Layer 13 of a small transformer language model trained on English Wikipedia (16 layers, counted from 0, width 128).
A neuron's activation on a vector x is SiLU(gate . x + bias) times (in . x + bias), where the dot is the dot product.

Input weights of the MLP neurons that the questions are about. A number n stands for (n - 500) times 0.0009.
n14 gate (bias -0.062): 393,469,455,386,515,701,687,530,611,655,599,438,453,311,337,419,376,570,441,593,245,609,500,402,482,678,361,668,508,515,396,510,644,648,341,341,163,645,637,632,376,441,389,508,371,388,613,655,478,659,547,525,363,436,639,286,624,456,619,585,562,586,687,552,377,526,451,399,332,715,517,457,607,448,234,470,456,446,307,454,493,336,614,737,369,471,643,622,347,673,589,704,568,479,376,285,545,511,358,431,482,380,618,437,496,638,411,676,416,624,600,453,511,626,765,470,601,515,408,296,578,489,463,605,350,363,351,533
n40 gate (bias -0.045): 250,453,609,444,629,567,465,151,400,555,575,491,371,503,515,356,455,552,584,512,320,541,503,562,294,376,540,472,445,464,453,580,515,518,428,587,482,545,388,503,577,509,307,383,535,586,570,527,541,460,390,500,506,720,566,491,430,411,694,311,449,589,476,509,471,568,420,564,451,458,651,598,588,436,525,482,533,566,527,266,494,609,479,548,520,646,518,455,625,666,753,640,430,385,429,392,509,428,497,485,477,491,537,633,545,656,479,552,464,626,548,539,674,466,716,636,476,663,497,420,515,512,449,347,353,467,570,440
n79 gate (bias 0.184): 680,537,408,600,553,467,509,539,354,518,471,562,448,674,548,370,503,465,580,461,410,559,317,552,588,375,419,635,488,509,477,452,506,283,548,491,622,592,214,538,579,385,474,548,558,605,636,512,427,597,271,372,561,534,497,408,509,272,477,484,438,485,462,482,486,548,686,473,389,476,522,578,595,521,551,602,432,364,547,599,625,338,571,351,440,494,690,441,518,509,575,488,603,588,456,514,677,560,541,483,500,413,420,666,600,477,326,566,509,434,494,495,659,217,521,527,551,383,405,301,512,570,536,476,503,524,506,765
n82 gate (bias 0.073): 539,521,587,497,580,292,567,485,356,424,511,483,570,406,509,689,415,583,500,546,412,433,308,518,594,503,421,512,421,360,472,470,486,444,364,414,469,618,540,549,394,454,447,435,254,407,304,647,500,403,523,418,466,530,520,482,548,472,612,437,543,635,737,314,531,332,335,552,616,491,572,430,552,372,488,448,443,539,282,333,455,565,414,572,621,509,573,437,485,497,422,446,639,508,548,408,561,428,676,705,486,491,449,529,511,544,523,296,383,570,704,392,509,419,578,567,477,472,486,477,422,541,437,368,386,671,494,586
n142 gate (bias -0.048): 582,698,660,671,616,742,647,567,360,599,581,346,485,650,484,488,454,542,558,632,610,578,327,532,350,461,504,621,670,473,477,577,721,561,632,636,454,387,383,114,429,384,806,429,515,428,532,306,435,508,523,519,595,582,431,287,431,481,481,309,396,385,681,387,451,563,476,531,265,644,460,703,395,430,666,222,523,686,397,500,532,584,523,484,481,619,453,469,512,270,735,435,721,422,209,529,504,571,454,295,659,366,488,535,592,619,480,516,542,484,376,693,504,395,806,399,465,545,519,401,660,770,477,547,173,406,469,450
n145 gate (bias -0.046): 350,428,503,476,619,407,381,456,434,544,309,552,622,379,613,464,556,536,434,390,282,618,466,608,533,460,699,582,601,618,458,556,593,461,407,493,500,540,503,391,645,424,416,510,661,542,608,686,727,436,628,467,545,427,549,401,563,435,458,573,601,460,585,543,642,544,575,433,500,576,623,473,457,393,497,657,615,390,268,277,497,367,299,619,398,451,426,686,664,733,490,480,758,630,461,406,674,598,510,574,402,372,329,510,454,395,540,493,480,692,633,421,751,528,577,473,587,647,417,298,440,652,596,527,530,307,517,368
n190 gate (bias -0.003): 528,342,512,470,570,385,518,556,503,554,384,578,537,492,535,433,477,643,587,600,462,374,503,604,379,497,408,491,610,373,637,547,550,605,561,620,543,450,644,561,467,386,477,542,420,549,601,401,529,419,535,471,594,746,578,533,583,411,580,436,474,265,506,476,466,533,527,331,468,389,557,642,380,326,574,550,430,378,273,575,487,557,567,468,643,474,536,570,411,399,450,425,328,550,434,288,535,536,655,460,439,488,458,751,500,444,420,438,561,384,614,507,754,539,700,538,675,586,482,434,585,408,517,607,604,482,471,674
n207 gate (bias -0.028): 497,390,391,503,370,622,435,509,457,563,494,497,437,536,556,368,580,668,475,562,355,474,459,633,310,587,535,458,352,537,569,705,525,500,425,512,518,260,662,694,554,500,524,386,548,588,550,602,539,589,531,463,527,551,398,583,484,537,479,445,543,724,389,509,267,604,573,453,406,609,646,466,348,572,550,678,620,503,485,338,435,532,556,453,476,524,497,366,334,563,541,598,590,547,424,447,378,435,323,324,296,415,526,757,457,428,638,531,279,557,503,336,588,503,444,603,465,635,593,402,528,554,342,393,560,718,488,558
n235 gate (bias -0.022): 553,432,571,769,418,736,650,589,626,735,348,370,70,511,670,565,765,287,456,774,483,253,400,511,376,297,528,296,544,229,511,665,456,495,774,527,543,346,269,516,589,413,303,651,213,248,461,352,575,718,570,554,340,484,571,393,356,689,767,323,673,294,679,307,383,617,455,794,307,401,525,470,391,483,644,362,549,113,527,267,280,861,691,730,652,651,628,708,428,723,312,370,521,719,139,629,400,552,139,116,698,478,325,473,581,532,373,428,446,250,544,977,274,710,390,363,378,208,850,457,451,327,702,350,500,687,275,587
n243 gate (bias -0.012): 553,649,733,798,525,513,713,624,622,595,571,396,504,476,449,374,471,565,559,568,530,673,513,651,199,386,551,400,440,366,492,325,626,521,424,597,488,470,585,454,418,483,762,595,443,148,569,306,616,849,825,579,558,306,387,735,473,558,397,460,604,590,554,500,426,293,669,359,628,745,504,344,538,419,534,547,412,592,537,584,338,687,605,787,439,230,204,859,470,440,415,608,459,291,479,567,624,633,504,537,207,581,613,276,379,459,589,269,684,444,652,500,457,618,474,631,616,417,589,504,445,698,450,388,389,716,631,362
n273 gate (bias -0.095): 434,684,687,440,113,584,583,435,628,695,451,248,352,604,594,783,563,380,505,918,326,582,416,505,544,466,724,683,510,738,242,431,431,591,348,196,587,426,534,490,565,867,562,285,557,596,605,539,476,510,602,471,596,425,437,672,804,360,395,459,815,625,349,386,514,530,601,684,673,485,446,120,313,549,600,693,602,755,457,491,347,723,363,382,533,529,640,534,559,430,614,539,335,458,118,583,599,486,539,639,285,361,322,677,461,156,406,480,941,156,608,395,822,525,525,475,535,480,186,394,480,520,524,370,689,737,377,242
n284 gate (bias -0.095): 534,521,454,541,434,251,335,346,490,851,355,85,441,524,576,595,929,564,253,642,459,802,623,443,625,546,156,416,367,635,382,519,535,426,252,586,604,404,439,415,886,394,549,485,598,311,649,449,643,552,814,336,318,515,600,505,749,251,608,695,585,659,625,561,268,485,469,786,633,237,551,350,227,683,674,617,691,516,470,217,486,578,510,723,447,540,572,819,816,629,648,565,194,649,520,343,858,486,515,599,567,526,798,485,256,131,500,234,325,490,197,621,255,521,408,586,654,562,520,376,232,490,515,526,603,601,419,435
n289 gate (bias -0.130): 415,256,566,464,481,702,691,375,554,421,347,511,507,333,779,481,633,406,523,693,359,403,613,429,542,670,504,476,449,481,354,558,323,662,446,627,485,299,392,485,539,446,571,563,661,595,582,404,591,165,401,527,504,740,531,428,480,614,387,556,431,469,504,306,440,724,393,539,597,488,464,514,403,488,316,512,431,311,291,646,574,603,677,318,430,561,323,531,293,284,551,557,418,529,348,449,356,721,568,662,430,273,424,377,477,237,481,281,515,410,743,500,816,384,477,287,520,506,566,246,450,413,512,390,551,368,698,343
n317 gate (bias 0.049): 390,408,521,660,553,350,552,460,717,653,348,468,607,617,364,549,658,432,578,586,363,642,669,373,620,454,337,485,645,458,531,786,631,479,404,511,315,436,568,532,620,486,479,442,272,406,587,525,406,555,437,626,576,524,733,684,481,546,667,459,655,496,383,432,479,609,255,363,662,768,549,478,610,640,449,547,450,326,511,395,386,548,504,439,633,388,406,610,529,391,518,725,257,595,616,487,644,711,465,552,534,522,375,528,507,319,604,442,486,638,532,670,601,496,601,386,616,462,123,458,500,456,468,486,561,328,403,567
n14 in (bias -0.007): 369,417,534,508,349,431,627,542,508,701,605,301,382,675,184,759,478,562,398,576,293,607,527,465,624,683,481,418,454,223,445,607,474,518,515,394,481,424,557,744,442,534,423,508,599,303,712,591,359,605,530,336,312,544,391,406,607,306,426,429,298,616,504,733,330,620,415,419,485,580,440,623,610,435,250,584,365,401,593,701,517,484,440,489,242,463,488,636,381,469,573,582,536,565,437,454,669,786,463,422,356,373,261,655,343,602,546,588,537,485,723,542,557,421,305,504,550,578,417,440,728,515,353,685,588,432,416,320
n40 in (bias -0.061): 372,537,230,500,457,281,361,362,504,683,525,507,472,448,500,280,574,523,421,708,304,489,355,526,337,586,453,411,587,528,333,537,418,503,396,611,461,579,525,582,438,646,559,624,639,395,511,414,734,266,553,468,315,648,656,448,252,549,528,384,337,179,397,648,469,489,324,460,449,586,374,761,468,550,624,457,415,507,542,476,595,518,639,271,490,504,453,371,536,343,475,539,290,503,567,352,449,462,458,301,422,369,674,539,670,548,518,656,645,540,661,604,572,663,406,407,402,612,471,556,310,390,393,693,485,428,450,361
n79 in (bias -0.048): 479,402,620,563,536,562,454,233,287,563,382,421,525,392,406,457,518,728,360,457,394,424,401,434,429,634,401,605,562,632,416,520,615,433,576,464,659,507,355,414,632,406,475,625,451,457,665,471,609,541,614,596,592,441,625,448,587,443,451,376,272,335,489,624,313,485,515,482,394,352,383,321,540,511,614,445,428,327,436,493,493,597,493,692,621,603,434,652,434,275,464,675,660,517,475,334,573,455,536,697,552,193,347,558,625,441,496,317,518,713,135,250,744,579,485,565,676,506,395,326,439,511,576,548,526,319,369,607
n82 in (bias -0.108): 449,507,563,581,474,626,524,390,497,608,533,471,324,185,646,467,539,730,665,570,671,677,430,638,552,274,433,500,611,709,359,279,474,632,490,493,497,543,513,644,419,530,410,618,368,516,651,553,545,473,379,519,477,620,510,565,483,275,648,383,624,658,759,387,384,348,341,627,493,493,619,348,569,344,342,570,402,524,334,231,385,650,520,586,652,575,372,569,547,564,577,520,386,550,383,596,547,472,399,487,528,490,469,444,471,500,447,426,464,601,553,508,547,322,610,586,570,614,533,585,503,439,421,386,487,497,437,418
n142 in (bias -0.114): 250,512,524,389,795,420,630,504,456,467,472,464,698,623,444,246,729,746,552,388,711,357,666,627,516,319,390,380,711,362,267,534,456,481,416,504,516,440,460,381,557,205,341,545,609,370,500,544,367,586,488,370,648,695,516,616,605,744,804,646,618,524,520,560,317,463,312,536,653,412,533,432,632,488,204,420,643,371,606,367,540,500,568,564,630,346,341,412,670,671,476,536,300,515,559,376,633,336,539,785,682,504,314,552,496,462,516,549,540,484,448,486,867,409,431,596,565,556,580,457,340,488,540,472,683,693,331,631
n145 in (bias -0.045): 279,414,612,555,400,413,455,595,507,573,286,301,517,670,594,564,539,519,532,237,606,621,471,449,280,662,639,537,755,251,528,422,665,388,403,482,651,435,338,529,387,647,605,731,577,137,533,367,683,338,450,331,546,569,518,630,376,472,535,508,553,518,578,551,556,423,629,471,634,388,530,581,342,381,442,486,486,324,553,418,585,481,536,518,493,532,270,514,500,592,467,553,417,449,589,405,616,356,337,556,343,460,600,547,241,479,486,565,582,303,604,488,660,586,620,417,402,497,385,641,525,650,661,339,474,536,446,190
n190 in (bias -0.022): 429,427,256,578,473,423,433,470,447,599,388,543,484,709,450,556,530,443,723,553,665,497,561,568,348,590,260,669,568,434,578,387,600,445,473,537,797,687,413,487,469,218,584,629,545,474,547,480,373,619,451,431,568,529,477,383,325,286,523,417,520,486,490,503,555,350,490,365,537,393,386,221,597,416,284,312,464,521,356,588,427,510,513,397,490,533,547,580,564,544,604,355,439,621,500,469,470,449,520,471,326,456,610,527,362,404,429,510,454,642,530,249,561,500,527,456,794,418,503,592,430,347,537,368,662,487,430,632
n207 in (bias 0.016): 417,471,597,482,462,441,493,440,555,571,490,397,396,577,437,555,633,347,697,309,521,362,868,567,295,437,641,496,278,469,500,823,541,544,646,400,415,358,497,527,719,365,513,426,473,435,542,310,547,358,343,616,466,530,352,446,529,609,598,467,736,606,366,510,804,511,354,549,503,587,388,590,642,413,563,517,603,500,333,661,652,461,355,517,410,524,539,687,399,627,427,524,543,800,445,624,588,500,555,571,516,686,357,590,527,384,559,479,370,690,497,515,612,543,490,590,521,466,676,374,507,507,524,507,598,570,486,366
n235 in (bias 0.034): 569,361,404,363,624,413,414,413,476,681,576,690,467,385,322,804,580,357,562,793,573,611,481,862,623,534,456,847,831,671,579,559,400,453,663,529,392,538,668,619,549,777,766,656,491,509,446,203,378,382,675,707,369,261,467,248,661,675,453,490,481,598,414,563,523,974,294,442,592,140,278,535,864,539,607,669,514,425,340,673,588,910,677,534,482,401,559,361,747,212,350,448,874,381,495,563,612,546,542,622,354,505,426,644,519,620,432,582,486,432,524,418,108,689,655,384,617,571,433,632,375,505,428,646,481,514,365,657
n243 in (bias 0.099): 542,371,524,697,312,395,260,281,512,574,270,551,477,408,255,520,405,370,524,472,589,634,536,561,488,375,520,711,260,492,539,549,744,324,372,640,527,576,552,369,745,795,578,565,442,555,784,296,285,545,291,539,664,258,297,562,458,658,617,650,547,736,206,572,430,508,553,480,241,348,437,331,452,568,435,500,381,646,646,678,544,508,341,380,377,520,366,624,609,582,548,607,527,485,555,500,192,355,429,363,390,614,504,344,559,519,314,407,745,651,420,408,585,587,375,617,541,378,412,567,676,492,524,419,565,452,379,683
n273 in (bias -0.013): 500,385,680,548,300,521,491,591,397,592,347,407,542,694,397,521,673,481,457,680,730,617,279,277,437,461,426,535,383,453,246,589,568,608,684,521,601,337,444,424,548,513,500,613,492,378,726,453,638,351,462,504,508,480,373,271,630,331,304,634,348,644,631,431,225,539,355,340,155,457,528,257,444,379,331,328,649,545,727,642,301,434,240,333,295,445,530,474,444,552,552,432,500,321,125,705,500,406,420,500,435,244,619,470,369,282,552,353,373,683,526,423,496,132,388,629,578,507,77,529,560,487,436,504,257,655,418,551
n284 in (bias 0.011): 428,355,505,391,532,523,471,491,370,547,574,853,748,857,411,670,546,378,417,500,354,495,594,723,335,519,684,442,538,674,599,688,537,419,556,658,327,663,519,357,613,315,807,609,315,669,100,426,495,372,628,391,509,469,459,514,602,784,640,306,683,514,615,309,708,675,876,495,214,556,358,429,435,757,891,500,569,708,463,403,530,433,435,454,780,390,344,268,383,297,720,569,424,465,518,565,326,225,564,414,553,420,510,857,495,389,491,599,587,627,161,556,533,433,430,617,514,321,444,637,570,277,546,712,585,686,300,537
n289 in (bias 0.029): 576,248,520,239,477,409,657,611,331,472,434,453,565,496,610,640,496,447,680,323,552,574,750,556,298,323,408,407,480,593,344,334,477,710,578,645,331,378,362,426,500,527,515,600,458,465,424,335,374,420,697,431,313,534,566,399,245,469,596,451,426,305,500,543,557,608,138,671,726,547,779,447,284,500,695,307,570,749,392,656,633,714,473,594,568,554,480,351,437,692,429,314,443,530,620,301,266,496,388,477,485,381,626,567,399,568,267,329,496,440,418,534,603,199,318,496,591,529,426,535,488,564,660,731,460,492,496,488
n317 in (bias 0.017): 493,686,256,378,548,109,535,583,350,492,448,389,424,522,519,404,485,537,619,414,557,496,303,615,570,530,595,608,435,241,685,394,526,489,395,545,522,654,669,608,614,507,391,336,355,438,439,691,153,336,500,617,595,375,726,735,692,647,424,469,681,683,652,357,679,550,546,311,575,511,462,611,616,575,561,530,348,574,485,500,500,500,426,504,461,507,508,605,447,340,557,530,464,372,375,412,492,632,640,722,429,386,693,474,537,500,511,492,589,686,534,401,406,302,394,350,580,650,534,312,489,435,317,261,417,759,410,567

Each question shows a token from some text and the vector x that enters the MLP there. A number n stands for (n - 500) times 0.009.

"op": 500,446,451,550,384,473,493,445,470,603,404,629,356,611,531,432,516,470,530,513,528,312,512,590,410,604,559,598,303,604,544,467,423,607,607,569,630,591,380,580,509,499,416,387,469,639,483,500,449,565,569,609,605,448,419,535,570,547,596,603,508,417,590,540,502,509,607,550,459,459,346,507,410,602,504,559,538,456,398,731,460,424,311,448,421,555,490,475,398,502,575,468,588,376,435,438,510,473,427,446,414,452,361,514,543,478,417,569,541,547,516,312,483,368,409,324,554,616,682,456,526,575,708,615,558,540,507,547
Which of these neurons fires most? n79

"\n": 435,524,471,530,425,548,490,490,573,531,346,449,666,498,492,520,656,774,528,475,418,509,419,551,640,458,484,396,482,530,390,539,517,584,458,518,538,479,483,557,459,404,504,573,534,459,601,466,590,480,605,540,470,526,607,498,519,509,581,575,487,520,511,552,461,465,483,507,554,508,478,593,475,429,494,504,570,499,448,451,448,547,532,492,572,629,410,589,475,491,536,549,539,623,512,305,509,595,364,562,335,453,481,636,481,575,428,483,407,583,464,250,567,433,504,491,477,872,460,519,472,501,473,514,506,459,455,464
Which of these neurons fires most? n145

"s": 522,470,365,551,539,385,565,568,548,728,597,557,584,518,519,376,492,541,539,495,561,455,446,643,424,510,360,542,470,473,650,372,590,687,504,546,462,438,586,538,425,397,490,498,540,598,397,703,456,475,421,527,566,549,456,551,456,513,596,508,473,358,562,466,557,514,492,409,514,553,546,594,454,375,373,547,421,419,556,456,608,393,531,512,566,458,634,553,521,518,508,328,527,554,437,598,510,539,604,576,675,503,461,564,458,608,570,446,289,452,497,614,572,653,499,360,687,725,474,407,419,436,588,575,514,470,495,693
Which neuron fires most, and how strongly? n190, at about 3.8

" them": 507,446,527,457,536,467,588,425,395,577,519,498,302,491,468,467,424,447,567,501,631,461,468,604,764,492,439,431,459,598,469,399,499,507,562,541,499,441,459,540,450,474,412,517,504,555,532,524,531,528,536,472,600,530,481,659,375,424,627,459,398,469,524,454,439,501,405,547,512,487,629,626,568,359,500,587,392,412,391,477,598,413,545,520,600,489,561,450,445,524,408,480,619,546,404,476,510,561,538,589,636,492,444,474,420,507,408,534,307,520,637,449,454,610,461,376,558,833,432,440,526,448,438,508,544,524,605,600
Which two neurons fire most, strongest first? n82, n284

"\"": 469,478,452,523,465,527,503,514,574,582,349,462,656,456,470,489,577,656,525,451,399,510,489,566,593,411,458,453,477,549,392,549,498,572,457,538,553,471,442,611,424,425,534,598,521,438,570,458,577,464,541,535,511,523,615,497,502,520,584,561,494,524,513,538,485,471,507,510,507,514,513,646,498,449,541,504,506,454,361,427,559,543,679,459,609,587,460,557,519,545,511,514,576,599,488,307,431,541,370,598,374,493,467,660,482,601,401,472,418,504,430,369,526,444,569,536,485,921,502,475,485,477,474,459,493,488,485,450
Which three neurons fire most, strongest first? n145, n40, n289

"ory": 567,491,436,356,497,431,469,592,638,412,549,520,506,507,371,520,403,709,474,617,514,353,534,480,561,550,484,425,548,400,633,342,421,497,591,433,677,454,340,585,497,541,461,609,549,340,503,442,527,589,405,460,498,582,506,460,496,477,474,394,353,325,466,448,607,451,547,407,518,544,508,567,442,472,500,535,495,462,547,647,809,585,534,526,364,507,484,546,605,555,383,318,483,475,466,454,545,697,533,386,393,503,514,534,539,543,480,490,358,508,387,571,494,510,373,525,519,662,651,502,506,411,569,464,531,473,396,566
Which of these neurons fires most? n190

"ing": 485,435,528,511,570,487,551,503,439,606,498,542,509,538,355,465,482,665,420,522,551,610,444,463,563,505,439,534,448,385,496,473,506,566,500,421,528,459,475,427,421,451,464,494,424,548,537,502,496,512,546,481,518,460,549,469,546,417,478,486,447,411,736,646,490,540,445,395,458,412,541,754,602,355,612,520,485,529,438,395,743,554,376,509,522,593,450,457,423,490,465,366,495,521,520,453,569,419,507,585,651,499,429,415,508,514,455,401,511,421,498,506,477,541,370,465,544,768,663,481,451,395,562,443,512,581,482,482
Which of these neurons fires most? n142

"h": 563,445,432,454,616,598,435,428,497,566,559,544,357,630,496,375,547,519,515,506,472,490,644,518,370,456,555,470,315,454,501,445,575,521,493,502,521,507,436,539,431,365,470,396,508,767,566,653,490,482,504,613,602,365,492,460,444,505,648,453,515,570,510,517,536,568,499,451,460,465,428,522,565,513,609,423,631,582,386,503,556,369,437,410,510,521,528,442,400,550,448,543,560,481,485,548,404,326,486,523,778,433,605,539,553,541,670,563,309,449,590,448,608,431,459,382,543,735,462,403,501,518,491,554,340,515,677,527
Which two neurons fire most, strongest first? n207, n235

" years": 504,438,448,592,593,486,512,497,418,550,435,438,493,565,328,463,421,533,388,366,547,413,359,481,473,481,589,485,504,413,394,470,468,609,454,454,486,440,586,457,569,419,316,495,399,511,576,571,448,399,276,455,459,609,489,552,486,470,395,471,312,462,524,349,716,498,546,336,646,648,532,676,464,461,488,588,602,504,385,615,571,453,409,500,648,532,554,427,491,487,463,517,517,435,402,475,650,557,540,704,460,560,395,435,492,451,456,610,539,492,649,520,487,412,361,533,590,592,605,505,457,601,470,596,552,496,693,538
Which neuron fires most, and how strongly? n243, at about 0.5

"ors": 525,555,419,497,351,446,492,563,653,545,560,493,647,542,459,455,400,707,545,506,693,429,342,462,581,423,462,518,523,368,551,379,465,570,525,436,588,445,454,655,345,518,553,408,435,352,493,587,538,492,580,517,580,576,503,553,559,478,467,423,498,414,599,420,552,434,514,361,467,557,586,621,551,275,487,549,473,527,573,690,756,442,585,456,551,433,599,473,597,559,436,400,492,452,583,414,558,571,444,409,575,438,604,449,541,590,427,513,447,409,519,550,449,573,363,513,479,728,591,429,537,489,439,413,514,513,444,509
Which of these neurons fires most? n284

" an": 439,570,437,422,528,472,522,519,544,526,635,433,365,682,546,507,464,481,523,449,357,474,444,449,436,594,542,598,399,512,325,485,471,425,525,482,472,580,399,456,666,422,465,556,518,570,433,514,503,404,449,497,520,574,502,533,443,407,515,423,454,446,572,535,509,568,482,602,574,489,461,678,531,378,526,572,396,499,511,429,462,434,521,450,505,541,397,534,478,631,444,663,538,637,509,379,454,354,586,518,471,455,478,428,529,388,413,568,458,516,498,358,509,549,589,514,618,843,435,499,499,539,527,568,441,492,606,600
Which three neurons fire most, strongest first? n40, n79, n145

" father": 584,495,424,535,659,525,700,470,565,585,479,477,565,474,431,412,386,616,463,367,582,489,470,549,360,473,495,472,442,525,367,463,506,598,544,608,472,443,475,472,487,442,302,491,424,556,533,528,582,562,482,385,488,585,395,499,470,454,471,461,428,534,409,415,564,568,535,417,495,520,551,629,534,512,517,650,519,469,514,565,606,443,520,450,544,412,585,455,283,423,434,476,643,641,439,545,450,502,588,574,594,408,477,507,387,494,532,450,358,631,679,515,491,615,605,517,633,781,544,345,535,485,415,558,412,572,507,560
Which of these neurons fires most? n207

"om": 580,354,555,396,430,386,457,521,496,327,552,392,496,454,469,489,553,708,553,452,584,537,392,457,385,570,625,469,300,407,495,407,478,435,553,475,387,560,409,674,579,700,533,544,490,427,452,531,413,597,542,483,499,468,483,523,538,493,479,457,499,565,718,263,562,468,574,578,515,442,429,475,538,588,456,593,538,501,692,583,416,363,533,459,486,523,604,429,342,549,603,367,614,693,337,438,564,560,469,417,410,566,379,447,379,508,466,549,454,542,483,439,566,364,520,331,560,690,454,466,514,398,445,482,501,550,497,508
Which of these neurons fires most? n273

" election": 602,414,590,483,470,434,546,478,663,460,465,516,490,466,546,446,234,618,586,509,418,518,422,595,466,557,417,444,462,409,325,476,555,482,460,443,659,505,351,683,417,614,377,481,405,510,598,458,454,507,361,391,431,501,423,523,441,430,467,564,447,406,456,450,564,501,518,438,479,539,512,709,692,537,464,482,478,483,455,655,554,611,645,467,555,436,536,522,412,506,490,529,599,439,529,471,463,570,497,501,583,465,605,591,471,491,368,409,334,401,400,470,436,524,610,569,586,729,559,398,518,480,426,482,475,485,486,576
Which three neurons fire most, strongest first? n14, n79, n284

"2": 389,599,506,494,452,670,475,428,594,388,394,485,397,678,307,391,463,473,460,464,447,438,594,523,461,434,442,604,433,395,555,445,612,292,424,560,488,428,458,528,516,525,591,575,513,472,465,483,518,487,461,608,483,446,426,448,430,502,423,399,575,479,359,523,524,410,687,532,505,462,571,730,531,580,554,518,535,603,553,474,447,431,597,455,418,477,511,518,492,537,554,618,481,425,391,393,499,600,571,586,488,400,536,560,470,614,456,556,517,410,531,339,566,521,378,548,521,683,563,579,617,530,540,498,559,558,539,490
Which of these neurons fires most? n243

" c": 494,553,539,496,540,340,705,650,579,600,412,435,438,535,396,431,503,509,516,527,533,432,405,545,639,537,538,601,622,514,500,457,546,371,499,446,631,607,536,586,521,495,582,473,541,441,416,525,384,504,434,332,479,564,473,595,511,497,458,313,521,490,401,576,576,539,518,457,411,495,433,575,533,528,444,532,436,528,497,574,349,595,587,468,451,596,567,609,509,512,600,656,486,338,566,375,481,624,397,569,517,583,447,432,539,613,486,494,444,614,451,202,614,533,537,338,748,597,414,439,581,523,581,518,480,571,507,504
Which three neurons fire most, strongest first? n317, n14, n79

"ise": 634,522,500,432,493,383,377,596,715,494,545,454,602,469,487,493,476,544,589,521,520,469,480,594,496,422,516,391,415,497,471,430,407,654,451,404,515,440,540,614,454,498,498,621,375,434,479,450,342,505,480,390,496,492,492,616,389,530,512,540,465,496,528,585,569,478,436,691,474,597,507,624,611,521,544,589,451,411,474,652,670,450,454,519,516,479,456,440,563,491,454,378,504,546,625,534,496,619,705,617,587,449,443,448,411,430,496,393,520,585,619,492,405,519,319,421,443,790,434,341,477,559,515,475,542,493,559,419
Which of these neurons fires most? n289

"as": 665,458,457,507,401,379,498,468,722,347,719,515,497,570,347,510,552,536,664,402,625,615,531,491,572,612,503,588,532,391,458,376,497,417,382,530,457,462,415,472,582,540,507,460,336,402,490,397,466,530,469,475,577,497,438,530,422,451,555,394,527,491,568,334,455,272,575,507,504,374,509,478,587,616,451,536,407,465,496,637,477,530,648,544,506,531,483,552,521,473,417,585,423,484,380,544,417,566,591,506,460,520,543,347,442,557,400,388,562,535,578,553,575,566,371,371,475,802,425,446,474,427,432,461,500,529,557,491
Which of these neurons fires most? n243

" elected": 530,426,484,552,444,572,400,538,541,464,466,503,497,400,390,412,482,687,515,402,433,514,374,697,345,486,482,421,477,422,292,453,371,533,450,495,569,545,544,463,426,430,462,517,438,578,614,501,529,437,511,385,483,492,435,520,493,457,449,562,410,436,542,528,515,423,652,443,441,535,623,778,562,511,622,547,547,527,375,550,619,507,582,554,595,510,657,454,373,521,471,464,572,435,527,467,585,480,509,563,552,453,333,581,505,513,419,456,469,607,494,463,448,557,667,473,555,586,568,342,409,487,479,516,572,494,570,516
Which of these neurons fires most? n79

"y": 559,611,493,475,523,582,579,503,555,404,527,540,487,496,465,496,483,743,474,532,494,703,461,457,652,432,503,447,457,508,617,354,492,486,454,561,442,444,475,490,424,527,614,489,505,369,314,574,473,492,408,599,626,406,452,489,540,541,459,492,484,386,545,447,482,457,574,501,536,466,486,516,466,409,644,475,676,791,615,631,738,372,464,493,483,448,530,605,638,598,567,445,486,498,444,441,634,473,470,622,645,537,572,535,502,644,490,596,507,505,335,470,579,433,470,487,571,728,636,461,461,444,386,472,390,480,560,481
Which neuron fires most, and how strongly? n142, at about 0.55

" son": 544,476,481,574,681,538,627,484,595,601,582,468,604,444,472,424,403,581,438,390,574,423,318,521,390,583,497,439,493,470,356,429,444,609,564,513,536,485,431,445,450,507,343,510,417,455,529,576,591,608,439,386,464,477,436,500,428,322,445,577,423,498,396,339,584,547,541,412,494,506,582,642,498,480,497,631,460,461,563,523,652,362,522,468,524,469,617,429,407,410,440,412,575,634,388,478,489,574,420,521,502,431,495,530,424,595,448,472,525,542,535,422,575,575,417,435,687,758,621,371,441,477,488,441,460,555,521,595
Which three neurons fire most, strongest first? n79, n14, n284

"ly": 545,562,575,441,568,456,581,466,424,588,376,420,366,522,549,510,343,701,516,559,457,503,592,452,600,396,535,584,436,449,365,394,478,536,533,484,557,405,520,454,452,416,443,453,575,530,457,503,469,569,515,560,570,581,569,511,431,405,526,442,476,279,493,508,556,591,555,456,652,523,531,715,599,594,625,536,550,538,378,499,656,452,552,539,576,586,459,556,367,368,423,394,488,550,494,437,528,434,566,534,421,554,408,438,415,502,433,388,540,464,494,407,381,534,533,401,563,751,615,490,508,402,542,558,544,440,459,460
Which neuron fires most, and how strongly? n289, at about 1.1

"at": 591,424,452,475,472,425,682,523,645,484,462,466,591,437,427,447,491,601,532,487,495,541,570,611,376,416,531,548,470,499,581,286,521,515,589,416,478,460,465,608,481,396,467,513,460,592,696,638,465,453,404,463,478,561,475,519,319,491,496,545,474,374,428,503,546,524,526,310,495,629,480,624,728,516,518,572,459,460,484,649,628,547,484,463,569,416,613,482,417,455,507,396,486,658,467,544,630,594,641,533,532,472,525,558,421,500,570,496,326,374,522,543,532,496,349,462,813,684,450,389,454,517,464,430,547,516,443,598
Which of these neurons fires most? n190

"p": 470,404,531,617,361,565,423,370,608,534,367,504,463,564,489,543,456,410,457,493,453,367,424,406,437,557,640,576,468,390,613,522,409,506,385,493,508,665,470,404,461,498,435,497,377,453,331,486,438,552,528,611,610,437,345,597,605,514,378,527,558,609,551,520,495,499,579,409,584,548,404,469,429,564,438,513,455,589,378,481,523,413,403,484,475,459,613,522,282,488,614,282,616,531,515,602,567,560,483,490,305,458,515,590,537,495,462,570,383,556,471,255,540,658,423,481,431,651,571,491,432,544,570,403,603,506,622,557
Which neuron fires most, and how strongly? n207, at about 1.4

"ent": 624,661,483,311,400,512,506,596,566,573,494,448,508,554,353,439,416,640,476,632,483,544,481,582,518,407,582,564,485,547,387,399,406,345,471,561,524,480,408,534,358,518,352,444,560,447,550,451,554,522,624,445,583,491,545,529,427,454,467,401,504,488,474,516,481,449,476,393,487,500,536,544,590,572,552,511,477,474,485,628,627,545,529,489,592,562,606,511,499,466,456,462,479,606,479,470,442,564,627,543,384,302,489,390,553,494,451,427,447,467,559,468,513,542,459,465,526,884,513,339,475,545,552,571,464,427,513,512
Which of these neurons fires most? n79